Layer 7 of a small transformer language model trained on English Wikipedia (15 layers, counted from 0, width 128).
Take only the direct path to the model's output, skipping the later layers: a vector added to the residual stream pushes a token's score in proportion to its dot product with that token's output vector.

Output vectors of the tokens that the questions are about. A number n stands for n times 0.022.
"crowned ": -22 13 24 -16 15 0 5 30 19 -1 32 13 -28 13 36 -8 15 -20 26 10 -26 -30 5 -10 -3 -11 -9 -7 -4 9 -2 -1 -18 -44 -32 23 39 9 -6 2 -2 7 23 -32 1 -18 21 26 52 -27 -18 23 -6 -32 -15 -6 -19 25 -26 10 17 -20 21 33 4 8 8 15 33 14 -32 -5 -26 -1 7 4 -13 -1 -15 7 -25 23 17 -2 12 13 -16 -12 0 57 12 -14 14 36 -1 23 -33 28 -48 -34 -10 -27 -38 24 4 -24 5 -20 0 23 34 -14 -28 26 44 36 -10 -16 -56 -31 -20 -34 -28 8 -3 -3 -1 23
"j ": 33 -4 18 -3 50 8 56 -11 -19 1 33 29 -6 -4 20 -31 -3 -24 10 18 -28 -11 2 -18 13 31 5 17 -5 -8 -16 -10 -13 -3 -13 -3 -3 -4 6 9 -16 2 12 -50 -15 -17 4 7 -53 -1 -10 8 15 23 -3 13 6 7 -18 -20 3 9 23 7 33 28 -19 10 28 9 -8 -8 -8 4 25 -8 -13 -10 -28 -2 5 3 -3 -20 12 10 -25 1 -7 21 -16 -9 -3 14 12 -3 -23 6 3 33 -4 3 -34 -5 -9 17 7 -3 -17 16 -23 -10 20 -5 -7 -3 39 10 -43 -11 28 -2 -17 -50 -3 11 -9 6
"Gls": -44 -68 30 9 44 -28 22 -8 6 -20 4 -8 -10 -23 -13 18 23 -43 -3 -36 -51 31 21 -3 24 -19 39 -31 14 42 -37 -13 13 1 -35 15 42 -9 8 -6 4 -15 39 10 -31 39 -14 -39 -53 14 -42 35 15 -52 -25 -25 -49 34 -23 7 2 11 17 -20 40 23 -14 5 93 -19 -1 19 25 -4 13 -16 15 37 8 12 -11 -41 67 -20 2 -26 -11 -5 -43 -16 19 -6 -5 67 35 -26 20 41 18 -6 2 -1 -43 13 27 11 48 -3 52 47 -16 47 0 29 -25 3 -15 31 -60 -21 -7 -18 17 -1 -48 -58 -1 -39
"uela ": -11 -41 47 -28 19 -14 14 10 -21 -26 42 36 4 -2 7 -8 -35 -18 7 -36 -39 36 -6 0 -7 -8 -35 -3 22 6 -20 -23 -41 -23 -34 58 -5 -10 34 -17 -17 17 29 0 9 21 41 7 -19 -31 21 -5 -8 -3 -44 17 -22 50 -5 -32 -5 11 9 51 -12 41 8 -35 66 9 9 36 -28 3 1 -5 -2 17 7 6 -27 45 5 6 28 -16 -18 -14 19 8 27 -29 -24 47 0 -10 8 2 -14 -1 34 8 3 -2 -36 20 17 -32 -21 11 6 -16 -3 3 -3 9 53 1 -42 -28 -5 -46 -28 2 4 -40 24 20
"Bahadur ": 4 11 42 -37 35 10 -12 -9 -10 1 17 -5 -15 -9 55 -10 -30 10 49 -35 -23 26 -4 -42 19 -10 -8 -20 -27 -14 -12 -23 0 -54 -14 48 20 4 21 11 11 12 52 13 -33 -3 11 -50 -11 -15 -7 3 48 -10 12 -6 29 9 19 -4 4 1 21 6 43 16 19 -22 50 -20 -34 -8 -3 1 13 12 -10 -7 6 8 -14 5 37 -29 -17 12 -44 9 6 41 -4 -17 3 11 37 -9 -23 -17 -4 -10 22 -24 6 -20 -8 -11 -12 35 -1 16 -2 -13 -24 31 -38 1 43 -1 -8 -14 -26 9 -9 8 -1 -28 -34 -1
"AllMusic ": -19 -49 -11 19 -13 22 -42 -15 30 -49 0 -16 -43 -11 32 -40 11 6 29 57 -33 35 -8 -15 -5 -25 -59 -10 -1 -1 -18 -15 -6 10 -16 49 41 -25 26 35 -41 -13 54 -27 12 -54 13 0 -34 -29 -37 27 -13 -52 -27 -43 -53 28 25 34 8 14 -12 -9 10 10 33 8 48 -12 18 20 3 -5 3 13 28 21 7 -1 0 25 55 8 0 1 3 65 47 -19 4 4 -32 4 47 8 30 40 -47 -45 -19 29 6 3 -13 29 9 -8 -14 -7 9 2 1 -6 -38 -8 19 41 6 36 -26 -55 19 3 -24 -10 -13 -1
"who ": 22 -6 7 6 -23 3 14 -20 -29 -33 -54 27 23 0 -27 31 -14 -10 20 18 2 19 24 3 -3 5 -7 1 -18 48 7 -8 -22 -28 -1 -11 -20 17 -7 7 36 -22 44 -10 35 13 26 -6 27 -22 11 13 21 2 -31 -38 -24 -9 9 -28 18 -18 -2 12 34 -18 27 -3 -24 16 16 5 -14 -7 -33 8 16 50 -19 3 20 3 27 6 -7 44 -33 3 -48 23 -28 12 11 16 20 -20 -14 15 -14 3 -7 -27 -11 19 -21 -27 31 -59 22 42 -5 31 -9 -2 -9 2 0 0 -17 15 -28 -31 -3 3 5 -2 -28 1
"Communes ": 13 -72 41 -31 49 -39 31 54 -41 23 40 25 32 -32 5 18 -30 -54 73 -56 7 -23 21 -47 33 -43 6 -33 -87 19 -26 13 -3 -33 -21 54 14 -7 -57 64 -26 2 96 -78 -45 -9 -1 -24 -42 -43 -26 26 62 6 3 -48 -29 50 39 7 28 -26 -17 -10 40 51 37 -10 43 -30 10 34 -51 1 22 3 23 -1 -24 2 -41 -3 25 -54 34 -17 -13 76 16 58 -39 -61 -45 53 11 20 -11 -11 -43 -12 35 7 -42 42 -5 9 25 39 6 -1 -10 40 -45 35 -8 26 29 13 -36 -40 -30 -9 -28 -23 20 6 42 10
"map ": 1 -16 -1 -26 13 -31 12 -6 20 13 7 7 5 15 20 -47 -19 -22 20 -28 16 18 -4 -15 8 -29 -1 -16 22 24 2 9 31 19 -32 12 12 -32 -30 23 -11 5 -27 -23 -11 -27 15 -24 6 -5 -14 -5 2 28 20 -17 -2 32 22 5 -40 -5 -6 -47 39 0 -36 46 16 6 -24 -1 8 -4 -3 -7 -11 -5 -20 -8 1 22 37 26 -19 19 -40 31 37 17 27 -23 0 3 12 -19 5 26 -21 30 -11 -10 -5 38 -25 -18 -10 4 -20 22 3 11 -6 5 -32 -3 4 -41 5 -29 -1 12 16 26 -11 22 1 43
"Home ": 3 -9 -2 -7 6 15 -21 5 3 4 9 10 -39 -21 -4 16 0 -11 22 14 -20 -29 -32 18 11 -27 -4 16 23 15 -3 16 -7 -7 -1 13 -29 -25 13 3 1 -9 2 -13 -30 33 25 4 -14 -3 -8 41 -2 0 -7 12 -5 -2 -21 -13 -15 29 -8 10 -2 8 -1 -7 -12 0 -5 34 11 -10 5 8 6 -37 11 -4 -3 -16 27 -20 17 -9 -12 0 -10 -16 -16 42 2 -11 1 14 14 12 3 -17 -11 3 -6 8 4 -6 -5 12 -2 16 4 42 19 3 -11 -11 -33 4 23 -16 -34 18 10 30 -16 -2 -5 4
"the ": 21 27 14 43 24 -12 -13 -31 -14 2 -45 -28 -9 5 -22 -3 -26 -12 -8 19 14 15 14 20 -15 -7 32 7 6 3 19 46 14 -20 17 3 -3 -25 19 24 -5 -5 -1 -12 7 9 -4 13 16 16 -3 19 14 -49 -8 -4 -4 -15 -7 -6 30 -42 -10 11 0 -51 22 4 -36 39 21 -8 -35 1 -13 -3 -24 -3 -8 -5 25 5 20 -13 -26 51 -39 -50 -9 11 -2 50 5 -20 10 18 -35 -6 20 -8 -22 21 -3 -9 31 -10 30 24 28 -56 4 -8 19 -4 11 -29 -21 13 19 5 17 -19 -8 -13 -36 -4 31 2
"exhibit ": 7 -24 18 -21 5 11 7 -4 27 8 7 0 -40 -7 -1 -12 -27 -17 -7 -3 5 33 15 -20 3 -20 10 -15 6 49 1 -16 -20 39 -35 42 9 9 -43 26 14 -5 24 -24 36 -37 -7 -5 -7 -26 -29 -3 6 -23 -42 -5 -12 3 49 5 -2 15 15 -16 16 2 -16 -20 34 -28 10 13 -3 1 0 22 -2 -20 -4 9 6 30 41 38 -24 39 -7 0 28 21 -4 -42 -11 -2 -38 20 -6 -19 -53 -7 25 -10 -21 -22 -44 38 -3 13 6 26 31 39 -6 15 -53 8 -14 7 2 12 8 -14 9 7 -7 1 2 -14
"▲": -16 0 -11 -16 47 16 29 -1 4 9 60 33 -3 41 10 -11 -10 -7 -19 9 -30 16 -34 -38 -1 -11 -4 -43 -34 36 -21 26 21 -23 -14 22 30 4 -16 65 1 -18 54 -16 21 25 -18 -17 -40 -16 -29 3 11 -1 -31 -43 -30 39 36 44 -29 21 23 36 35 34 -23 -37 64 -21 15 63 -17 -5 14 -13 3 -11 -17 14 -34 8 27 -28 5 -50 -61 24 50 25 28 -24 -12 -18 6 -31 -26 14 -17 30 30 -51 3 -20 -6 16 17 -28 -29 -4 -10 3 -35 -15 -38 23 15 31 -50 -12 -12 -37 19 26 7 -22 -6 31
"Chromosome ": -17 -53 42 -13 -4 30 15 47 28 -24 -22 30 -32 65 25 -12 -34 0 10 3 12 3 11 -5 -21 -14 -24 -16 -39 38 -23 6 -22 -1 -13 27 27 -18 -30 -32 27 2 8 -51 34 -29 -5 -62 -48 -38 -11 45 16 -33 -22 10 -29 36 -35 21 -7 -3 47 26 -5 26 60 2 -24 -36 -25 65 -40 -1 3 2 29 4 -4 5 -30 40 61 -51 8 26 12 9 17 34 3 -55 -60 15 4 9 -16 40 1 -9 54 -46 -29 -21 -9 41 25 40 39 2 -12 31 -20 43 -56 10 2 -9 -35 -28 -6 17 14 0 -27 29 -7 -8
"Transliteration": -27 -39 1 20 -25 -5 8 20 20 0 44 -18 -15 16 6 9 21 -7 43 -16 -10 -3 -2 -38 -15 18 -27 -11 0 14 -7 -7 20 -7 -15 23 -7 -25 34 -9 -23 -21 9 -92 23 -34 47 2 -32 -38 16 53 18 -13 -53 -11 2 -7 -4 30 -27 32 26 21 49 -20 26 28 64 -27 41 25 -28 1 -4 17 -24 15 8 0 26 -19 69 -9 -8 -31 -49 5 -15 6 27 -52 -25 18 -14 9 -24 15 -30 19 -1 -54 -17 -15 -40 35 0 1 -30 24 14 -26 5 37 -58 18 -11 9 -2 28 6 16 24 46 -4 -36 -2 40
"aceae": 9 13 14 -45 -17 -14 -14 36 -31 -35 -3 47 -19 3 21 -43 -37 -7 -9 -22 -25 24 9 -52 5 -2 16 -23 -60 22 -20 -17 3 -52 -42 15 -15 -25 -17 30 2 -3 -10 6 23 6 7 -8 6 -49 -24 -24 51 -63 15 -60 -13 9 36 -8 54 45 54 18 -4 65 -36 23 59 -12 21 -9 -16 0 23 2 7 31 -4 7 -19 5 3 9 -4 -2 -18 10 -14 76 -42 -29 -82 -2 35 14 -10 21 -1 -36 -3 -17 18 45 9 44 -12 1 -45 32 13 51 -27 33 3 44 35 40 15 -27 7 0 -7 12 -15 -39 29 0
"strange ": 8 -8 22 -6 33 -5 17 25 -11 38 -11 9 16 14 -13 -19 -5 0 46 -8 -10 2 20 -17 22 -27 -28 26 -27 -1 -3 -6 7 -7 -34 15 -3 -4 15 6 -27 10 -16 -33 30 -6 4 23 -29 7 -7 10 19 -34 21 -3 -15 0 -4 -13 17 21 -9 -23 18 5 -9 16 -12 1 -16 2 -9 -1 -25 3 -5 -2 -37 2 -14 4 45 3 8 -19 7 66 -12 23 1 -33 -65 31 0 26 -16 27 -22 -35 -3 -9 -11 7 -20 15 -5 17 14 21 26 3 -33 5 -23 18 24 31 -32 -18 -4 9 -3 -2 3 -23 2 0
"lies ": 15 -1 -23 -38 -6 17 -25 1 15 -1 -16 -22 -18 32 -25 -13 -25 -22 26 -16 7 -10 17 11 15 -10 23 41 -38 9 -4 -25 69 -8 -24 31 0 -34 -41 25 14 -16 39 -68 -40 -12 -24 -14 19 -3 0 9 2 -7 14 -5 40 1 -17 55 5 -2 10 -7 17 -3 46 8 4 6 5 -20 -29 3 14 44 -12 20 -10 1 -12 19 -11 -17 9 12 -16 14 8 51 -19 -11 -44 27 -4 -16 8 -6 -26 8 -2 -26 13 0 15 2 -5 9 -31 -8 -1 11 13 -17 -39 41 20 -6 -21 40 -19 -28 -7 -15 7 24 6 54
"Time ": 8 -34 -17 3 6 -4 1 -17 -3 -6 -15 -16 -9 22 18 -29 39 17 17 18 -16 -13 -37 -20 27 -7 -51 3 19 12 -2 2 28 -20 -5 22 -23 -10 -13 -8 -34 -8 17 -33 -10 17 -26 14 16 1 -4 21 0 28 24 -17 -4 30 -23 10 26 15 7 13 26 5 -9 -13 -31 7 6 18 22 -2 -12 6 5 31 32 -11 11 -2 14 -32 12 -9 18 15 -35 14 5 -11 -42 21 40 -3 -7 -2 3 -50 13 29 -1 1 4 -21 -3 16 8 -8 -6 0 -17 14 -6 -4 -13 10 6 -14 -16 14 -6 -9 -16 23 -5 2
"Location ": -30 12 12 -13 7 -6 -12 -29 22 54 23 -2 16 11 -15 -16 -16 2 23 -34 -57 -19 13 22 10 -21 -9 -13 17 -2 -11 -33 5 -6 -6 32 -15 -17 -30 -3 -35 28 21 12 -10 -56 -32 -11 -16 -52 7 2 -16 -10 45 -27 9 9 13 33 -19 -3 10 -13 43 30 26 30 66 -22 41 10 -30 -6 19 39 -33 -5 -23 -10 10 28 5 -43 43 16 -28 18 18 -10 5 -30 -27 49 -38 -8 -18 -13 -4 -12 17 5 10 31 -3 17 6 14 21 39 -9 12 -30 24 -6 14 -8 -27 -32 14 -7 27 -9 -15 -9 31 -17 1
"-": 27 16 -21 13 -17 12 22 -4 30 -11 -20 0 1 -7 18 17 -29 -1 10 4 18 -28 -15 5 -12 19 18 -13 -25 -28 -9 -4 18 15 4 -34 -4 -7 3 0 39 -6 -22 -13 20 7 -12 -25 21 -1 24 4 -10 8 7 25 16 -3 0 -11 7 -22 -13 -19 -17 16 -40 -9 -17 13 9 -15 29 4 13 4 -8 -12 10 -4 15 -23 -19 15 21 18 -13 -37 7 -25 -11 -10 20 -30 -17 12 15 18 13 0 -14 33 32 21 13 -17 2 1 -13 3 -11 -23 16 -8 7 -15 9 -26 7 27 23 -22 -11 -22 11 12 0 18
"Bush ": 7 -23 -9 -15 15 9 -26 9 16 20 -3 23 -39 -20 -19 -15 18 -18 8 -17 -22 12 -19 -20 8 -16 -16 -33 -62 50 -2 20 4 -17 -7 24 26 1 -5 -7 -12 -2 -13 -19 -6 -13 38 -34 -4 28 -8 6 6 -7 -4 -17 -9 17 -1 -13 -29 12 22 17 16 6 19 10 6 -9 4 21 21 -4 -5 20 4 11 0 8 12 7 9 -20 -11 10 -5 66 -17 31 -20 -32 -11 2 10 37 1 53 19 31 30 -12 -8 22 -17 -11 -4 -3 -30 19 35 23 -17 -27 -65 -7 -5 30 -34 -4 -16 -34 30 -5 6 6 9 -11

Each question shows what one neuron of this layer's MLP adds at an activation of 1. A number n stands for n times 0.0061.

n208: -17 12 -2 12 10 4 13 -11 13 15 13 17 -14 16 27 -9 -13 -12 -2 4 -20 14 -18 -11 -15 6 -14 9 14 6 -7 5 9 13 -1 -7 6 2 -16 1 3 -14 26 8 -21 -8 -14 -3 2 2 -9 5 1 -18 -6 20 -4 16 20 12 -18 2 -12 -5 -8 16 -6 17 33 -11 3 -1 9 26 -18 -8 2 -12 14 7 13 -4 4 11 9 -10 -30 5 13 -13 10 -9 12 3 31 20 -5 -17 23 -14 -12 -6 -22 -4 0 16 2 -7 4 6 -13 7 5 25 5 0 4 10 5 11 -3 3 9 -2 0 -14 8 12
Pushed down most: "who "

n205: -26 -3 -1 -2 5 -5 5 2 20 10 -15 7 -23 3 -10 11 7 0 15 -6 7 -9 -8 12 17 -12 8 -28 -2 -2 10 10 17 1 -15 4 11 -12 -11 8 -1 -15 4 6 -8 -5 -9 -17 10 17 9 -12 -18 -9 11 -10 4 -4 -20 -23 9 10 11 -13 7 7 4 15 -6 14 -15 -11 14 -16 12 6 -11 22 2 19 -3 -5 36 -9 2 9 4 -6 7 20 -2 -16 7 7 -21 1 8 -7 -4 1 16 0 1 -13 3 -22 3 -14 7 -4 -4 5 -9 5 -5 -6 -1 15 -4 2 2 -9 -10 -9 8 15 6 -7
Which three tokens does it push up most, strongest first? "Gls", "Bush ", "lies "

n271: 4 37 -3 7 -4 2 -18 19 -11 -9 7 31 7 14 -14 16 -27 27 -10 10 -22 0 -5 13 -13 31 -1 30 7 7 -15 -5 0 -1 -13 -5 5 -4 -4 -7 19 -24 3 -9 -29 13 30 22 -7 26 1 23 -33 12 -6 -9 -1 -17 22 17 -6 2 -21 -4 7 -3 26 9 0 17 -8 6 -10 37 -29 16 10 27 -3 17 35 -5 11 -11 -38 8 13 -2 -8 -3 -7 -15 -1 23 -3 -14 15 -17 -26 -9 -5 11 -14 -33 11 -6 -13 -16 3 -6 -10 -11 -3 20 7 0 -15 -21 -4 6 2 -5 -11 -3 0 -10 -1 30
Which two tokens does it push up most, strongest first? "who ", "lies "

n0: 9 -2 15 -13 0 -15 -25 13 -5 19 29 -7 7 22 26 -2 -6 -24 44 2 3 0 20 -10 9 6 -9 7 -13 -4 14 -4 20 3 6 2 12 -29 -1 -16 4 13 -28 -16 23 13 11 -2 6 10 -1 17 10 -7 3 19 -7 -15 -17 -1 23 4 16 17 11 -15 2 19 -12 -9 -14 -16 -40 -6 -8 12 6 -2 -20 -40 24 11 -15 -1 -1 -1 1 29 12 -7 -12 -12 -11 26 -9 16 -3 36 -17 3 33 26 -1 -19 7 -4 -15 32 6 -11 10 -20 -3 -7 18 9 -20 20 -32 -6 -27 -16 21 -22 -18 -19 -10 -2
Pushed up most: "strange "

n503: 7 -14 21 -3 16 13 -4 -21 -35 -3 -1 -6 -4 30 14 -16 -32 -11 25 -5 -12 -8 1 17 17 3 -10 -5 8 -20 -15 2 -21 9 -8 -10 -1 -20 0 -7 3 -4 18 -6 -17 1 13 7 -16 -10 22 -11 17 -8 7 16 3 3 9 0 -7 -7 3 -16 -23 -15 -3 -7 1 8 -12 1 -15 -21 -14 12 24 -13 -3 15 -8 3 1 -4 -4 6 0 -14 -26 7 10 -12 -11 -13 0 0 1 16 -8 -2 28 -12 0 -14 9 19 6 -6 -9 -14 -1 9 5 -15 -3 -9 18 -1 20 7 -8 0 5 2 -10 12 0 6
Which three tokens does it push up most, strongest first? "Chromosome ", "uela ", "Bahadur "

n185: 28 12 24 4 10 8 -18 26 11 -2 12 -12 0 -11 -13 13 -15 14 -19 5 2 13 -12 15 -8 17 29 -3 3 2 18 3 -1 4 -19 1 -10 1 0 18 -7 6 1 -11 -11 8 -12 9 24 4 -7 21 -8 -4 -14 -13 -2 -3 -9 4 -1 0 1 10 -7 -8 -15 -8 13 -8 17 9 -8 -15 17 -14 -8 17 -18 -12 18 1 5 2 14 -20 -10 15 -10 4 24 16 -8 -16 -28 -1 10 -13 0 10 11 -15 -18 -12 -6 -5 -10 -5 5 5 -1 -12 -10 -18 -26 1 1 -9 -6 -11 11 23 -3 22 15 2 0 3
Which three tokens does it push up most, strongest first? "▲", "Transliteration", "exhibit "

n494: -2 -12 -3 20 -10 8 1 -9 -13 6 11 -19 23 -5 -10 -5 -5 4 7 16 26 9 -8 4 -1 3 3 5 -11 -16 9 21 -19 8 -39 7 14 1 -12 1 -5 12 7 20 8 2 17 17 -7 22 3 -16 3 -8 8 4 -15 -9 -10 10 7 -6 -13 -3 -14 5 0 23 8 -11 13 -13 4 0 -23 2 3 -14 -16 11 2 15 -12 24 4 -2 0 3 -24 7 14 6 -27 -4 -9 -12 11 -1 1 -2 3 -14 13 1 -15 -20 -9 7 -7 15 -18 22 11 -3 -25 -4 6 18 -12 13 -11 15 10 -2 4 -16 23 22
Pushed up most: "strange "

n40: 3 8 -3 1 1 -8 10 -2 37 7 -4 -8 -18 12 -9 4 -20 -14 20 -4 6 3 -19 -5 -1 -2 -5 -24 5 3 4 -1 -11 11 21 25 10 -7 -10 -10 6 -1 14 9 -3 9 -21 13 12 -9 -21 -9 4 -1 1 5 21 -7 10 0 19 -8 -4 12 -16 5 -13 -11 -5 1 18 -4 10 -1 -31 19 3 7 0 2 7 -7 19 -18 -12 23 18 -4 8 -2 -2 10 4 -20 7 2 -9 -25 13 -20 9 7 -13 -15 9 5 -1 -9 5 -23 -21 -14 0 -3 -5 -4 -6 -22 -10 3 -5 1 -2 -9 10 19 -5 -9
Pushed up most: "the "

n495: -8 -9 8 11 2 -4 19 11 2 -13 15 -16 11 3 5 -14 -7 38 -7 -8 -3 8 1 -7 -2 -3 -3 6 -5 -4 8 -12 10 1 -17 -12 -34 6 3 -7 -14 -2 -11 8 10 -1 -21 -13 -14 -14 8 -7 4 -3 -9 1 11 -2 -16 -1 10 -13 -11 7 -22 24 5 13 -4 -4 -2 21 -10 -31 -9 2 -12 1 12 -17 -8 5 13 1 -10 11 3 18 -16 11 16 -1 8 -17 -24 3 26 16 14 -17 10 5 7 -1 4 -7 -3 5 4 -24 -11 5 2 -15 17 -17 -11 9 17 -6 4 -7 -4 15 -3 -1 -29 3
Which two tokens does it push up most, strongest first? "Chromosome ", "Time "

n364: 3 6 3 14 3 -5 -10 14 -10 -20 -11 4 -22 28 -10 -2 11 -8 19 -28 -4 10 -29 -1 16 0 -30 -15 -23 22 -4 16 -9 -9 -5 -3 -9 -12 -6 9 16 5 -16 16 -21 3 -5 -2 11 -8 -22 17 -34 2 9 -12 -8 -11 0 19 2 22 -16 -4 -11 4 17 -2 -14 0 -7 25 -3 -9 4 19 20 3 12 -9 17 2 7 -14 6 2 13 5 -26 34 -13 -2 2 4 29 -20 18 8 -1 1 15 48 -8 -3 -5 -24 10 -3 -5 10 12 19 -11 -29 -13 -13 2 15 1 -14 0 -10 15 -12 5 -13 26 -24
Pushed up most: "Bush "

n292: 13 14 -6 14 -6 8 18 -1 6 1 3 16 3 2 19 10 -22 4 -13 -28 15 -7 -2 -6 -23 2 7 -2 7 -15 13 -18 2 -2 1 4 -12 -10 -4 -7 2 5 -28 -24 -4 10 -7 -8 4 -6 12 -1 6 -7 0 -19 -2 16 -9 8 3 11 -4 0 -19 -8 -4 -8 25 -14 13 6 8 0 -5 8 -8 -25 -30 -9 25 10 9 15 7 33 4 -7 -12 -15 3 -6 4 8 6 15 15 -7 1 -9 -12 4 32 -1 4 18 -15 -18 5 17 4 -28 30 12 0 17 10 -15 -5 -14 -5 -22 4 -14 16 15 -14 9
Pushed up most: "-"

n328: -5 18 7 -16 -2 -4 -11 16 -24 4 2 3 -20 2 5 9 -12 -2 2 9 2 22 1 0 25 -2 -3 7 8 16 -1 -9 -8 14 12 -7 13 8 8 9 31 4 -1 14 -10 10 -10 -2 21 -3 -7 -22 -2 0 -22 5 -12 -2 11 15 -3 -7 -7 -9 -9 9 -2 -3 -2 21 -7 1 -6 -24 -8 6 -10 14 -9 -22 13 11 -3 3 -2 -29 16 -14 18 -12 4 13 13 -1 0 -10 2 27 11 2 -23 16 -14 18 4 11 -20 13 10 0 -15 26 7 5 -4 -26 -14 6 5 5 -39 -9 -4 -28 -2 -14 5 -29
Pushed up most: "Gls"

n478: 13 -3 5 -3 5 -17 6 6 -6 0 4 9 -2 -21 -3 -16 -4 -8 15 1 8 -3 -5 6 2 -14 0 2 -5 3 -8 3 -11 5 -7 -10 14 17 15 3 -14 2 -17 10 -15 -3 -5 1 4 -6 10 -10 2 2 -8 -4 -3 10 6 -13 2 16 4 -7 -4 -6 13 -22 15 -6 -8 8 12 28 -5 -26 -8 -8 22 -29 -9 17 -7 -18 -2 11 -13 29 -4 8 4 4 31 6 20 -9 -18 -16 -1 3 -8 -11 -4 14 -2 9 -1 -3 0 -4 -16 4 24 20 2 21 17 -12 26 19 26 3 -14 -9 -5 -14 -18 13
Pushed up most: "Bahadur "

n157: -2 -8 -2 -8 13 -7 -5 -10 3 -13 -11 10 15 -11 20 -18 -24 7 -13 -2 1 -5 9 -8 5 -1 1 -32 4 10 -32 -1 -3 8 -38 1 19 -3 1 0 18 -14 4 0 22 -15 -6 -10 -4 2 11 -6 10 -1 22 13 -4 -11 -3 6 3 -23 -2 8 -3 -7 -16 23 1 -11 -6 -12 1 -5 17 20 -4 -15 12 11 13 25 12 5 -7 -7 14 7 7 -14 3 3 7 2 9 -1 -12 -14 -8 13 11 -5 2 26 10 -1 -11 3 -10 3 5 -3 17 -14 10 -1 -3 -5 12 26 12 -5 -9 1 15 2 10 14
Which two tokens does it push up most, strongest first? "map ", "-"

n222: -10 1 8 -7 -29 -7 15 11 6 5 -4 24 -9 10 5 -21 21 -5 -22 -9 8 -8 -18 -10 6 0 -8 -21 1 -2 -2 2 5 9 -14 3 5 -6 15 4 -2 -5 -19 -23 17 14 15 -14 16 -12 -5 -27 3 -6 -3 0 -5 1 15 -4 -11 14 -6 14 -9 -12 12 8 -31 2 -5 3 2 -17 11 7 -20 -7 -2 14 -38 -23 -13 13 7 0 -11 0 -12 -11 -10 -1 -1 15 12 9 22 7 -13 -20 -7 6 10 -10 -11 1 -1 16 10 3 14 20 20 -6 23 6 -10 -10 4 -10 1 0 -2 12 -6 10 -1 5
Pushed up most: "aceae"

n407: 2 -27 2 26 3 5 -2 -13 -3 -7 25 -5 -4 17 26 4 14 -2 15 -1 17 31 -6 -16 17 -4 -9 -19 -17 12 -20 -3 1 -9 40 -22 -2 -28 21 9 -12 18 -21 9 7 7 -27 20 -2 -12 -19 16 -12 -12 -28 16 -4 -1 18 -23 -2 -3 24 -6 -2 -5 17 -17 -12 -9 -6 -4 -20 -10 5 18 0 4 -14 3 -32 10 -7 15 -3 16 4 -1 1 -18 18 16 -10 10 0 9 27 18 -20 -28 12 10 -23 -16 -12 2 12 -13 27 -12 0 19 12 -7 -2 -15 14 2 -4 -18 -15 5 20 -25 -29 -22 31 -2
Pushed up most: "AllMusic "

n278: 11 0 3 13 16 -17 1 14 2 -6 -5 10 -6 -4 1 14 -12 18 5 6 -4 1 14 -13 -1 1 26 -23 -11 0 20 22 7 -18 5 -3 1 7 -6 20 -1 17 -5 0 -13 -31 13 5 8 -15 28 -21 -19 -15 2 -19 6 5 -13 13 5 6 26 15 -8 5 10 10 5 -8 9 -6 16 -20 -8 -11 2 22 -8 15 -12 14 0 -5 15 -2 15 5 26 -11 8 -3 -8 -2 4 -13 -1 20 -4 -4 -9 12 3 -21 -7 -12 -29 -9 0 -31 5 1 -5 -15 7 -7 -13 5 8 -4 -18 24 -6 5 -3 3 -7 2
Which two tokens does it push up most, strongest first? "aceae", "AllMusic "

n179: 35 -4 14 15 12 1 -10 7 -8 -4 -5 1 11 -2 -14 -1 -32 35 -26 4 4 28 -18 6 -15 -19 -30 -14 -2 0 -7 13 -15 1 16 -7 -2 -10 21 0 6 12 7 12 0 2 0 3 -14 4 -8 -6 -4 11 18 -8 11 11 1 3 4 7 -1 -4 -7 -8 -4 12 -9 18 8 1 6 10 -2 6 5 12 18 32 -20 -18 4 -6 9 17 11 -24 -6 11 5 -6 1 -4 -10 14 25 -16 2 -7 5 -3 14 -6 10 8 6 11 -23 3 -14 -3 13 -2 -13 10 -9 9 -9 -4 8 -9 -5 -7 9 0 0 5
Pushed down most: "crowned "

n227: -7 7 13 2 0 -4 10 -29 -7 4 4 -6 26 -25 -15 -4 0 -14 12 7 28 7 7 -9 5 -6 -6 -1 -10 8 -3 2 -22 4 0 -7 -4 -3 4 -5 11 14 10 -2 20 3 -1 5 -10 -6 5 -16 18 -15 -4 -6 -16 -11 -25 12 2 -12 -5 15 -5 10 -3 6 -26 10 3 1 -4 -9 -12 -2 -10 -3 -3 -29 31 -24 -10 -21 -5 12 -12 -17 -12 0 13 7 26 -16 13 -3 -7 27 1 -4 0 4 -2 -16 20 16 -4 0 -9 1 5 11 -7 -22 -8 -10 6 -20 8 17 -1 19 -5 11 22 16 8 3
Which three tokens does it push up most, strongest first? "the ", "who ", "-"

n158: -23 37 -9 -5 3 3 -19 14 -46 0 -6 4 4 -21 27 3 -12 -3 20 -4 -14 14 11 -20 5 2 -14 4 -33 -23 25 -6 -12 8 38 10 7 20 15 1 12 18 -2 17 -13 0 1 7 1 27 4 -10 -9 -9 32 7 -6 -4 -4 31 -15 10 29 -4 1 3 23 -7 6 -9 -8 -2 -13 7 -2 32 19 -18 14 35 -10 -1 -13 -15 8 22 -3 -11 -33 18 -12 2 -4 -11 6 -4 -28 -4 11 -17 9 13 -11 -29 26 -8 -24 20 -13 -7 -13 1 11 -1 -12 -4 8 -39 -5 -32 -24 20 7 -16 17 -35 -3 -7
Pushed up most: "Bahadur "

n482: -11 11 1 -7 3 -22 -14 15 -24 -14 -4 -1 3 -1 3 13 -27 0 2 7 -21 21 19 11 6 -17 -11 -10 -10 0 2 -13 -5 0 2 -5 -6 18 7 20 2 2 10 -13 -12 20 -1 27 4 9 -30 1 35 -14 -12 34 -4 20 -5 -20 7 30 -12 -15 -8 2 32 11 -10 -7 -5 -8 11 12 19 -13 -11 -14 -15 -6 -6 11 -2 10 16 -8 21 -5 -1 -8 -16 -3 -3 0 11 14 -22 -19 26 -16 7 -6 17 6 9 14 -17 7 26 -15 14 -1 0 -33 -11 8 23 -18 -11 15 1 -9 12 3 3 12 -5 -5
Pushed down most: "Transliteration"

n168: -3 1 -25 0 0 8 1 -9 -9 9 -11 25 2 11 0 -17 -5 1 1 8 -35 15 6 -8 24 -2 0 -10 -4 -6 15 -12 4 27 -2 1 -22 33 1 -21 9 -20 13 12 21 7 -2 17 -5 -9 -1 14 6 -6 -11 -20 6 -18 1 -11 -16 -14 15 -4 11 -23 22 -4 8 18 9 1 11 13 10 -3 -15 -33 -5 -1 31 6 7 18 10 -9 -9 10 5 7 -23 -10 5 10 6 -7 3 22 33 6 13 -5 0 6 9 10 -7 -11 -33 -13 -10 -38 -9 -3 14 6 3 12 -24 -2 10 4 -10 -19 11 0 1 22
Which two tokens does it push up most, strongest first? "j ", "▲"